Layer 13 of a small transformer language model trained on English Wikipedia (17 layers, counted from 0, width 96).
A neuron's activation on a vector x is GELU(weights . x), where the dot is the dot product.

Input weights of the MLP neurons that the questions are about. A number n stands for (n - 500) times 0.001.
n9: 352 485 596 659 565 394 731 464 448 343 333 308 458 461 516 601 578 661 408 415 542 741 413 446 386 547 430 233 375 359 613 457 642 616 533 607 627 469 487 524 406 578 373 581 432 525 492 707 782 387 342 559 474 554 596 452 548 558 630 577 447 692 512 468 428 733 399 487 802 808 593 485 573 730 711 219 456 449 247 389 616 278 415 390 762 436 654 419 430 393 226 284 529 312 480 263
n20: 511 667 536 526 361 426 567 473 302 657 618 638 407 418 453 404 538 581 524 651 417 156 446 628 493 348 451 506 605 510 458 628 566 513 572 88 568 291 415 399 348 636 498 700 462 428 518 581 581 339 640 694 677 637 452 422 585 545 672 205 486 264 530 590 383 453 614 447 557 566 627 577 460 579 630 551 440 491 475 744 260 603 402 551 565 612 538 546 637 540 537 294 566 620 437 444
n37: 319 525 515 283 728 351 479 351 590 541 446 484 526 409 617 553 555 699 359 661 442 604 496 547 448 373 550 492 267 627 577 496 474 352 658 196 506 256 440 564 480 516 338 297 397 475 575 557 479 660 476 370 630 402 457 524 524 409 500 488 570 569 570 435 498 789 735 479 446 494 542 549 389 619 461 329 483 450 417 599 322 524 505 664 492 785 581 505 606 664 168 321 537 556 541 206
n68: 416 398 619 494 587 406 527 423 750 502 438 559 535 495 515 617 734 553 325 306 452 504 835 404 459 390 538 602 342 717 479 610 367 511 523 515 630 517 425 461 174 555 744 349 522 539 515 408 614 498 593 529 313 559 645 300 480 540 708 604 509 366 440 680 438 486 288 346 695 335 410 587 425 486 564 613 398 461 251 478 163 420 432 363 432 462 810 629 814 654 497 294 509 639 348 353
n81: 457 695 376 481 565 413 283 449 726 771 602 743 459 533 502 318 309 654 512 462 312 231 602 656 501 740 484 427 401 322 680 543 437 649 409 351 612 625 390 470 527 618 442 521 460 428 301 448 654 544 589 385 344 589 482 516 657 526 324 606 324 562 260 681 451 521 189 617 259 461 556 310 354 443 469 378 485 523 668 387 427 557 652 692 537 378 512 679 468 636 566 423 739 491 683 555
n83: 309 612 469 438 580 299 427 478 459 516 628 739 484 423 433 419 422 631 797 219 347 539 543 743 440 577 399 522 740 408 452 667 532 535 474 240 827 458 199 407 711 564 542 351 538 510 450 561 661 419 570 391 649 633 479 413 465 373 562 422 582 466 613 616 643 405 430 382 458 535 752 717 375 499 626 613 475 215 730 476 445 438 623 539 596 384 535 381 424 452 314 606 617 512 261 558
n113: 545 306 568 369 534 306 504 269 544 786 381 550 453 394 261 471 446 408 572 489 472 564 438 282 419 333 573 433 566 362 443 730 458 721 429 504 441 327 322 660 772 552 314 621 413 534 434 480 432 624 324 307 437 686 331 652 339 531 549 539 270 596 451 736 493 436 224 526 395 537 542 648 692 602 549 411 645 460 424 390 351 277 512 683 475 528 397 492 649 648 471 499 535 719 681 343
n144: 438 534 550 336 607 455 493 322 581 603 394 486 370 731 470 506 634 615 585 423 574 430 480 515 516 595 518 353 302 276 770 425 375 391 543 459 514 408 321 503 465 503 734 709 249 469 593 412 499 762 649 319 363 420 604 538 598 804 593 411 588 586 195 570 590 514 600 627 558 330 596 506 204 591 632 369 556 524 708 427 53 510 534 283 721 634 590 403 594 412 703 167 442 540 603 498
n149: 342 321 414 278 354 417 427 185 563 324 487 363 442 445 504 406 514 534 470 329 535 696 505 566 426 597 824 556 434 483 839 524 344 426 368 711 480 507 520 576 351 574 567 277 506 454 397 317 541 655 667 373 673 823 700 569 527 609 378 509 421 602 349 528 500 568 138 407 457 781 410 542 580 579 541 362 620 389 563 215 311 361 689 408 564 645 238 418 609 374 639 499 504 495 392 564
n152: 545 561 779 421 515 539 319 390 283 537 452 667 451 505 504 449 582 451 391 529 291 796 425 786 285 436 505 745 474 420 478 752 640 604 513 317 521 383 441 350 549 459 558 501 112 503 534 585 562 637 805 490 566 277 805 404 621 439 654 385 167 420 387 402 777 471 432 388 765 628 638 465 419 600 398 595 453 450 412 789 298 604 659 574 568 487 513 418 632 655 300 402 332 657 433 271
n168: 543 253 530 527 539 365 586 411 391 680 299 653 327 637 473 520 309 721 383 362 484 406 440 471 413 545 410 401 392 670 689 783 474 531 515 401 480 459 619 416 530 644 635 368 374 601 976 443 780 639 486 578 357 572 533 557 370 367 186 185 417 561 693 572 534 282 332 572 796 387 886 440 610 692 600 639 300 502 443 449 520 248 454 489 241 605 439 648 656 457 564 440 707 552 482 637
n170: 614 590 825 299 558 672 467 534 549 737 211 627 435 379 308 277 304 342 431 341 736 501 380 464 268 700 124 571 519 661 652 594 519 441 382 568 473 613 681 699 561 595 557 661 698 322 933 474 698 534 546 211 511 459 628 513 669 692 554 373 327 337 259 487 563 404 217 862 526 391 313 470 387 628 455 148 428 405 411 663 610 491 651 334 758 754 289 485 306 408 397 690 384 481 522 460
n194: 343 539 856 724 545 436 489 422 697 536 510 403 386 323 534 540 687 526 333 348 677 423 376 376 290 645 585 486 509 436 578 402 469 508 545 386 467 506 539 316 543 622 408 582 377 578 434 462 508 374 415 260 252 619 911 442 523 304 251 601 258 491 487 472 351 411 698 516 559 451 382 542 620 674 396 498 597 570 276 354 537 647 780 500 335 582 463 457 574 502 686 550 562 667 720 332
n221: 574 374 480 268 341 452 492 464 667 478 718 372 316 558 426 487 543 608 476 432 471 388 495 317 535 486 310 527 453 328 636 508 447 367 384 280 395 538 452 736 687 522 631 528 311 462 820 505 411 289 436 430 458 638 552 206 563 403 466 661 526 479 400 479 459 418 510 432 566 392 733 627 295 618 611 363 399 474 321 779 490 696 720 527 627 617 580 472 505 801 359 583 448 544 299 743
n250: 535 409 371 602 548 742 434 272 642 682 539 378 607 311 488 525 804 519 532 298 646 423 461 432 376 420 544 604 408 522 469 393 376 427 813 320 662 678 598 395 524 591 702 643 619 740 433 330 420 469 531 240 516 437 619 599 551 370 376 390 603 310 431 577 437 461 518 672 410 325 423 679 341 411 582 259 600 227 349 314 348 469 521 291 546 495 600 487 583 569 399 342 751 645 656 397

Each question shows a token from some text and the vector x that enters the MLP there. A number n stands for (n - 500) times 0.012.

"ately": 529 551 503 514 522 555 480 594 504 544 460 551 594 554 492 471 445 512 465 518 456 500 401 481 534 614 443 571 563 517 477 554 481 518 592 587 536 523 600 532 511 66 427 534 465 486 543 467 483 474 529 511 493 546 528 529 530 567 407 457 531 594 615 438 349 491 426 637 426 495 467 587 473 529 529 479 481 532 549 538 597 467 397 494 535 401 441 432 424 448 542 390 454 468 476 610
The most active neuron and its activation: n170, at about 1.5

"97": 475 568 521 422 506 482 578 683 583 426 512 474 524 538 650 541 431 474 435 540 499 432 478 466 605 576 495 263 493 454 436 397 604 513 421 474 544 491 547 440 666 345 439 475 567 482 596 594 393 485 486 625 624 509 578 425 493 565 598 378 516 449 508 369 610 345 507 630 386 496 423 511 458 447 352 471 591 491 616 425 536 558 490 437 413 460 422 602 546 597 753 398 477 550 461 647
Which neuron lights up most? n144

"==": 495 536 352 537 469 505 558 682 439 517 485 552 577 515 426 470 306 526 533 528 541 414 393 538 655 528 553 360 547 424 462 638 599 482 576 566 509 445 426 503 387 426 499 325 563 552 481 577 417 581 451 575 452 447 494 586 370 397 471 521 488 523 427 508 572 506 522 450 538 616 512 565 420 328 535 475 355 672 333 407 562 714 544 427 558 374 528 551 550 570 628 479 426 409 597 528
The most active neuron and its activation: n81, at about 0.35

"|": 524 523 620 483 448 495 678 579 446 422 578 535 504 507 496 445 607 497 449 458 516 427 470 521 598 449 493 412 477 609 600 453 504 458 512 663 587 574 592 480 488 331 551 299 475 650 498 578 582 468 568 515 528 453 560 454 477 477 487 420 495 471 368 438 524 333 502 523 509 593 451 671 505 255 539 545 583 577 390 418 516 509 547 598 557 473 436 407 378 543 618 462 428 318 505 593
The most active neuron and its activation: n149, at about 0.89

" ": 463 555 530 495 484 563 584 580 552 511 549 521 600 588 621 571 445 456 549 423 276 492 569 430 439 468 654 508 550 538 443 471 623 437 493 535 466 482 553 472 615 296 457 535 486 598 463 627 422 393 506 516 564 449 597 589 472 493 697 444 558 248 441 490 511 514 392 492 499 526 462 556 556 403 453 549 524 670 394 443 458 497 589 580 517 459 505 504 434 529 353 497 487 362 509 506
The most active neuron and its activation: n152, at about 1.1

"0": 499 411 547 552 691 506 481 536 435 506 570 514 421 588 501 351 577 498 516 484 434 401 453 467 638 489 430 381 522 535 503 429 656 469 586 593 475 396 543 422 465 363 473 566 496 617 534 503 449 384 511 564 603 456 315 538 470 443 841 490 395 389 425 559 547 410 542 536 392 462 499 533 451 425 401 432 624 629 534 538 497 534 412 522 458 498 529 554 520 458 667 507 486 460 628 551
Which neuron lights up most? n20

"ack": 723 405 577 472 428 524 524 557 563 440 449 428 527 421 732 527 501 535 366 533 523 434 478 467 602 496 566 466 470 487 429 481 531 472 443 421 534 513 440 370 390 248 454 459 501 468 437 488 460 484 521 576 433 569 495 526 550 634 487 528 565 640 495 493 350 533 544 530 550 569 527 425 467 437 322 586 687 485 583 613 462 504 457 464 469 627 574 546 424 510 470 597 320 641 643 406
Which neuron lights up most? n37

" Team": 459 509 432 625 579 421 422 635 344 463 573 511 469 524 616 475 520 450 524 500 394 420 552 492 615 427 593 453 462 521 362 534 417 443 552 674 379 625 585 382 582 344 591 374 540 595 522 445 637 601 409 409 564 400 413 489 532 478 523 420 626 480 538 455 634 379 482 642 572 530 574 464 447 394 366 668 584 487 455 628 515 556 599 457 496 461 507 488 430 480 527 545 502 405 309 586
The most active neuron and its activation: n83, at about 0.69

" d": 583 460 447 558 423 542 477 580 562 548 580 477 470 528 513 577 519 584 625 635 456 464 571 422 684 512 478 586 452 594 332 508 577 578 452 378 553 495 490 441 408 363 592 537 384 497 448 591 440 444 443 468 519 455 418 477 502 480 432 635 496 320 529 498 497 503 387 586 623 516 602 329 517 559 391 601 607 476 400 444 480 527 479 394 567 462 525 608 425 624 559 505 414 445 503 410
The most active neuron and its activation: n68, at about 1.1

"6": 599 392 515 507 623 496 558 515 544 478 577 590 487 691 564 542 488 534 532 491 567 548 498 547 679 501 473 535 412 343 489 478 577 466 423 547 442 413 443 515 491 368 500 501 525 540 489 491 558 384 487 585 568 481 386 509 595 648 735 394 464 316 454 441 452 481 442 481 523 473 520 526 500 356 350 440 553 456 535 461 533 482 420 599 327 566 352 420 532 529 587 490 501 511 590 598
Which two neurons fire most, strongest first? n144, n20

" spec": 543 436 587 554 517 455 555 512 718 459 561 528 430 473 407 550 568 389 511 511 419 517 470 340 589 591 524 419 558 526 508 423 528 475 453 491 544 407 578 524 527 202 538 523 429 497 502 483 431 428 561 624 620 489 654 369 420 612 538 606 438 504 522 536 623 546 574 592 570 504 368 497 522 442 365 608 532 551 364 418 569 484 475 555 452 390 404 535 518 501 607 532 472 490 333 473
Which three neurons fire most, strongest first? n194, n68, n221

"\n": 437 509 502 537 510 498 493 544 443 513 599 509 490 468 452 455 468 480 437 457 618 466 521 524 746 520 621 472 488 539 563 521 577 517 505 516 595 454 550 498 577 183 449 465 492 388 623 552 519 526 572 471 469 503 463 580 423 526 504 419 457 442 451 481 458 502 485 549 533 509 505 560 467 205 528 504 544 567 460 492 477 471 519 468 448 440 526 553 521 573 531 498 545 483 461 516
Which neuron lights up most? n81

"1": 474 502 601 499 543 502 626 516 570 435 572 467 496 465 547 470 503 557 459 547 457 442 522 488 780 536 528 379 468 436 409 532 560 490 435 447 501 469 496 500 580 320 507 381 556 604 509 602 465 441 492 520 441 455 509 463 594 537 645 394 529 406 469 494 573 479 352 432 420 532 464 539 490 260 498 480 665 432 546 541 586 475 599 499 468 463 489 521 485 540 649 402 438 505 568 568
Which neuron lights up most? n81

"nd": 607 445 450 439 565 567 444 453 338 395 486 481 523 512 353 527 449 555 424 556 391 588 507 389 529 665 512 420 462 634 478 498 451 598 644 563 479 274 468 421 479 293 637 542 536 699 517 617 468 604 481 327 530 524 442 515 473 537 593 525 478 488 484 545 554 518 548 540 584 537 517 590 509 430 372 488 461 606 587 348 486 453 552 422 550 519 451 533 366 452 571 537 404 606 521 477
The most active neuron and its activation: n144, at about 1.5

" A": 416 485 617 576 500 383 461 594 486 506 507 515 511 521 485 477 673 581 484 481 559 605 516 538 786 574 510 543 509 469 473 502 579 563 514 513 532 565 565 478 610 250 521 328 592 414 445 551 502 466 414 442 585 535 429 484 507 525 540 556 558 384 460 466 417 446 465 418 535 572 351 538 522 449 366 420 511 601 514 392 440 518 472 494 571 484 503 486 421 484 502 419 478 440 453 541
The most active neuron and its activation: n9, at about 0.49

"ig": 615 540 496 471 340 452 534 570 523 486 538 425 493 605 477 519 488 401 556 470 605 535 514 391 424 478 485 584 470 537 776 467 380 595 416 751 433 526 558 519 483 441 523 606 544 517 424 475 424 403 338 458 544 437 533 622 529 717 565 602 412 535 539 249 481 338 547 599 421 525 449 502 416 566 403 604 450 652 490 485 482 485 594 467 486 402 491 526 450 404 633 445 432 565 607 354
Which two neurons fire most, strongest first? n170, n194

"in": 416 542 518 560 454 365 464 612 492 434 522 539 467 440 505 516 446 457 591 441 385 442 563 549 674 394 529 508 617 446 397 541 481 532 477 395 450 508 394 563 431 203 498 460 434 543 543 656 507 501 477 664 478 417 502 532 543 448 488 490 465 600 506 522 328 521 507 568 476 503 579 448 568 465 351 621 678 644 690 514 422 504 525 491 519 547 615 567 425 558 406 511 507 453 471 575
Which three neurons fire most, strongest first? n83, n20, n81

" T": 579 559 510 559 498 465 510 672 360 415 454 523 524 463 543 539 482 481 414 514 411 549 563 485 747 568 561 379 511 534 479 481 636 524 381 476 565 434 559 522 581 440 514 481 456 586 518 524 488 616 403 487 504 493 526 465 597 480 431 526 536 250 589 507 613 512 573 376 546 536 587 474 480 464 531 507 511 558 539 298 453 442 478 525 618 459 485 491 371 490 446 558 373 391 584 405
Which three neurons fire most, strongest first? n9, n83, n152

" July": 564 459 533 478 490 537 401 480 419 503 504 463 562 525 559 502 553 489 388 480 464 583 445 584 664 520 651 437 618 454 373 491 533 448 555 523 531 419 527 529 535 231 531 542 496 530 593 564 513 531 498 445 459 492 564 439 383 515 545 322 638 488 543 503 599 427 543 608 440 560 409 569 616 407 399 708 598 409 354 415 533 531 492 565 448 459 482 519 395 555 472 492 456 530 566 478
Which neuron lights up most? n152

" second": 576 530 511 567 515 440 469 619 300 424 588 475 611 560 444 518 505 589 459 533 428 407 467 396 545 517 495 449 589 564 561 405 303 556 507 515 423 514 659 488 551 134 531 541 532 598 535 463 512 599 425 402 530 494 476 462 504 570 597 486 430 461 424 476 468 479 429 516 530 588 533 549 442 445 331 572 555 556 547 514 492 499 555 553 552 560 506 615 433 500 492 563 491 494 472 526
Which neuron lights up most? n170

"n": 514 572 298 414 460 482 514 496 532 454 497 520 591 511 504 623 402 332 477 640 596 533 481 556 647 443 428 399 541 491 287 596 489 525 548 461 485 508 554 538 421 303 564 428 461 584 432 693 575 431 579 567 335 540 428 583 436 454 587 480 419 424 446 454 492 463 412 524 621 447 622 436 462 524 276 672 689 495 626 429 499 555 464 578 532 468 420 544 536 611 522 576 461 455 486 548
Which neuron lights up most? n152

" was": 414 575 622 509 493 451 577 622 504 384 568 528 511 481 474 522 504 482 426 430 323 608 458 568 595 514 567 525 501 440 540 479 532 572 420 597 512 451 640 645 549 118 466 574 402 511 638 420 480 495 501 604 471 442 545 551 443 521 461 518 524 539 498 512 415 415 514 557 568 455 551 517 491 441 420 423 561 520 460 499 473 481 585 512 448 364 512 476 431 515 563 441 585 563 489 625
The most active neuron and its activation: n221, at about 0.57

"ett": 529 434 437 538 407 557 611 615 586 623 664 508 477 594 488 545 542 469 414 567 398 503 514 469 745 380 593 391 484 589 627 515 459 500 516 376 554 393 439 579 523 285 394 454 476 574 470 405 515 470 514 472 401 471 485 407 688 503 459 533 556 510 563 527 540 450 501 560 535 458 411 531 407 408 498 453 467 408 505 492 563 529 406 484 403 482 641 530 509 547 529 506 387 499 584 359
Which three neurons fire most, strongest first? n68, n37, n221

"om": 462 459 494 553 464 599 614 367 568 534 425 413 503 419 558 552 301 276 444 522 484 662 360 484 715 511 533 451 508 456 506 570 595 478 424 518 597 522 607 500 457 431 485 540 451 586 392 531 494 418 584 497 649 576 450 504 412 592 357 480 645 457 620 391 439 398 455 575 528 509 582 497 536 609 532 584 484 540 438 544 573 374 507 466 494 451 471 498 519 362 745 431 318 507 581 509
Which three neurons fire most, strongest first? n149, n168, n9

"ary": 511 454 377 466 423 596 636 633 331 453 458 549 511 556 568 505 487 371 478 506 417 580 487 523 773 498 410 497 508 494 387 511 533 493 499 456 559 433 421 658 414 267 519 481 361 569 495 471 457 482 465 654 584 406 466 461 524 585 456 508 488 586 536 433 515 440 452 525 490 402 501 419 463 434 500 603 530 571 604 530 538 415 529 555 523 636 617 548 555 497 491 479 508 448 574 466
Which neuron lights up most? n152

" inc": 536 353 413 735 408 515 404 702 492 519 602 441 464 500 615 527 560 401 464 663 439 418 530 388 452 489 406 475 554 435 537 478 628 647 578 546 573 567 565 379 537 454 552 429 501 480 546 619 517 340 592 545 569 533 621 456 498 545 383 509 490 320 508 530 470 522 499 426 487 509 489 542 629 337 428 511 539 303 624 391 495 483 456 447 540 408 460 560 398 612 549 662 480 462 549 503
The most active neuron and its activation: n250, at about 0.58

" |": 549 524 486 481 492 508 485 502 362 488 509 533 535 447 567 539 584 549 487 378 486 465 490 500 683 526 602 509 486 507 507 494 538 483 599 511 530 436 591 550 435 228 500 436 503 521 524 560 460 456 519 487 515 471 507 484 508 390 529 372 498 453 520 525 519 484 477 561 513 528 538 785 515 356 382 492 534 488 484 455 501 491 460 480 456 471 475 513 505 493 532 468 520 546 544 573
The most active neuron and its activation: n250, at about 1.5

"ol": 492 374 491 538 433 556 528 617 596 591 546 474 343 424 620 486 490 431 644 601 495 640 520 479 811 437 430 347 509 481 638 438 582 537 549 459 535 468 495 482 475 452 482 489 562 469 492 488 589 562 615 441 406 394 478 488 591 542 416 591 445 431 628 464 457 397 583 464 419 430 503 527 460 358 503 558 557 560 460 392 427 427 556 523 459 398 545 525 475 426 534 450 420 501 500 484
Which neuron lights up most? n144

" Qu": 549 490 467 567 469 485 555 651 555 563 392 501 459 395 452 575 471 414 443 591 462 597 471 400 808 503 566 505 436 509 532 381 498 608 456 531 525 530 562 448 509 480 401 509 592 537 516 574 509 557 513 552 491 456 518 578 497 465 408 529 559 307 670 536 490 404 447 640 477 474 550 396 445 457 454 509 498 510 465 461 528 572 430 530 486 542 369 555 469 301 566 519 375 444 511 497
Which neuron lights up most? n170

" M": 472 541 355 546 464 529 460 531 439 460 516 560 475 409 604 529 453 526 515 693 484 415 477 467 750 582 507 570 475 494 566 527 479 561 394 486 502 514 450 527 521 410 360 417 464 562 398 515 495 619 406 574 488 538 530 487 505 450 596 464 523 274 602 430 504 625 540 456 515 505 505 446 676 312 470 601 586 490 456 593 542 597 503 504 547 414 471 360 543 436 508 478 505 490 598 476
Which neuron lights up most? n20

"2": 504 452 476 548 630 564 561 610 340 494 562 491 479 644 539 478 516 510 469 432 449 486 512 473 665 411 592 325 617 481 441 431 473 479 520 441 470 558 465 571 514 388 529 454 471 606 463 507 470 409 488 376 549 466 500 652 477 568 770 413 595 437 465 582 496 574 480 377 496 436 458 533 621 379 381 523 725 534 554 366 535 404 575 592 454 522 479 418 354 543 572 434 419 543 438 538
Which three neurons fire most, strongest first? n113, n83, n144

",": 566 452 387 571 602 570 457 554 487 554 512 445 498 517 524 586 598 457 529 396 464 518 453 508 645 515 545 521 507 427 261 460 569 535 565 485 468 416 471 411 599 152 460 627 404 423 463 517 471 404 566 546 558 475 521 612 499 543 527 561 529 556 466 422 507 467 457 409 521 440 498 666 571 435 504 506 585 571 537 456 464 478 445 509 476 442 506 526 587 451 500 469 585 474 518 431
Which neuron lights up most? n250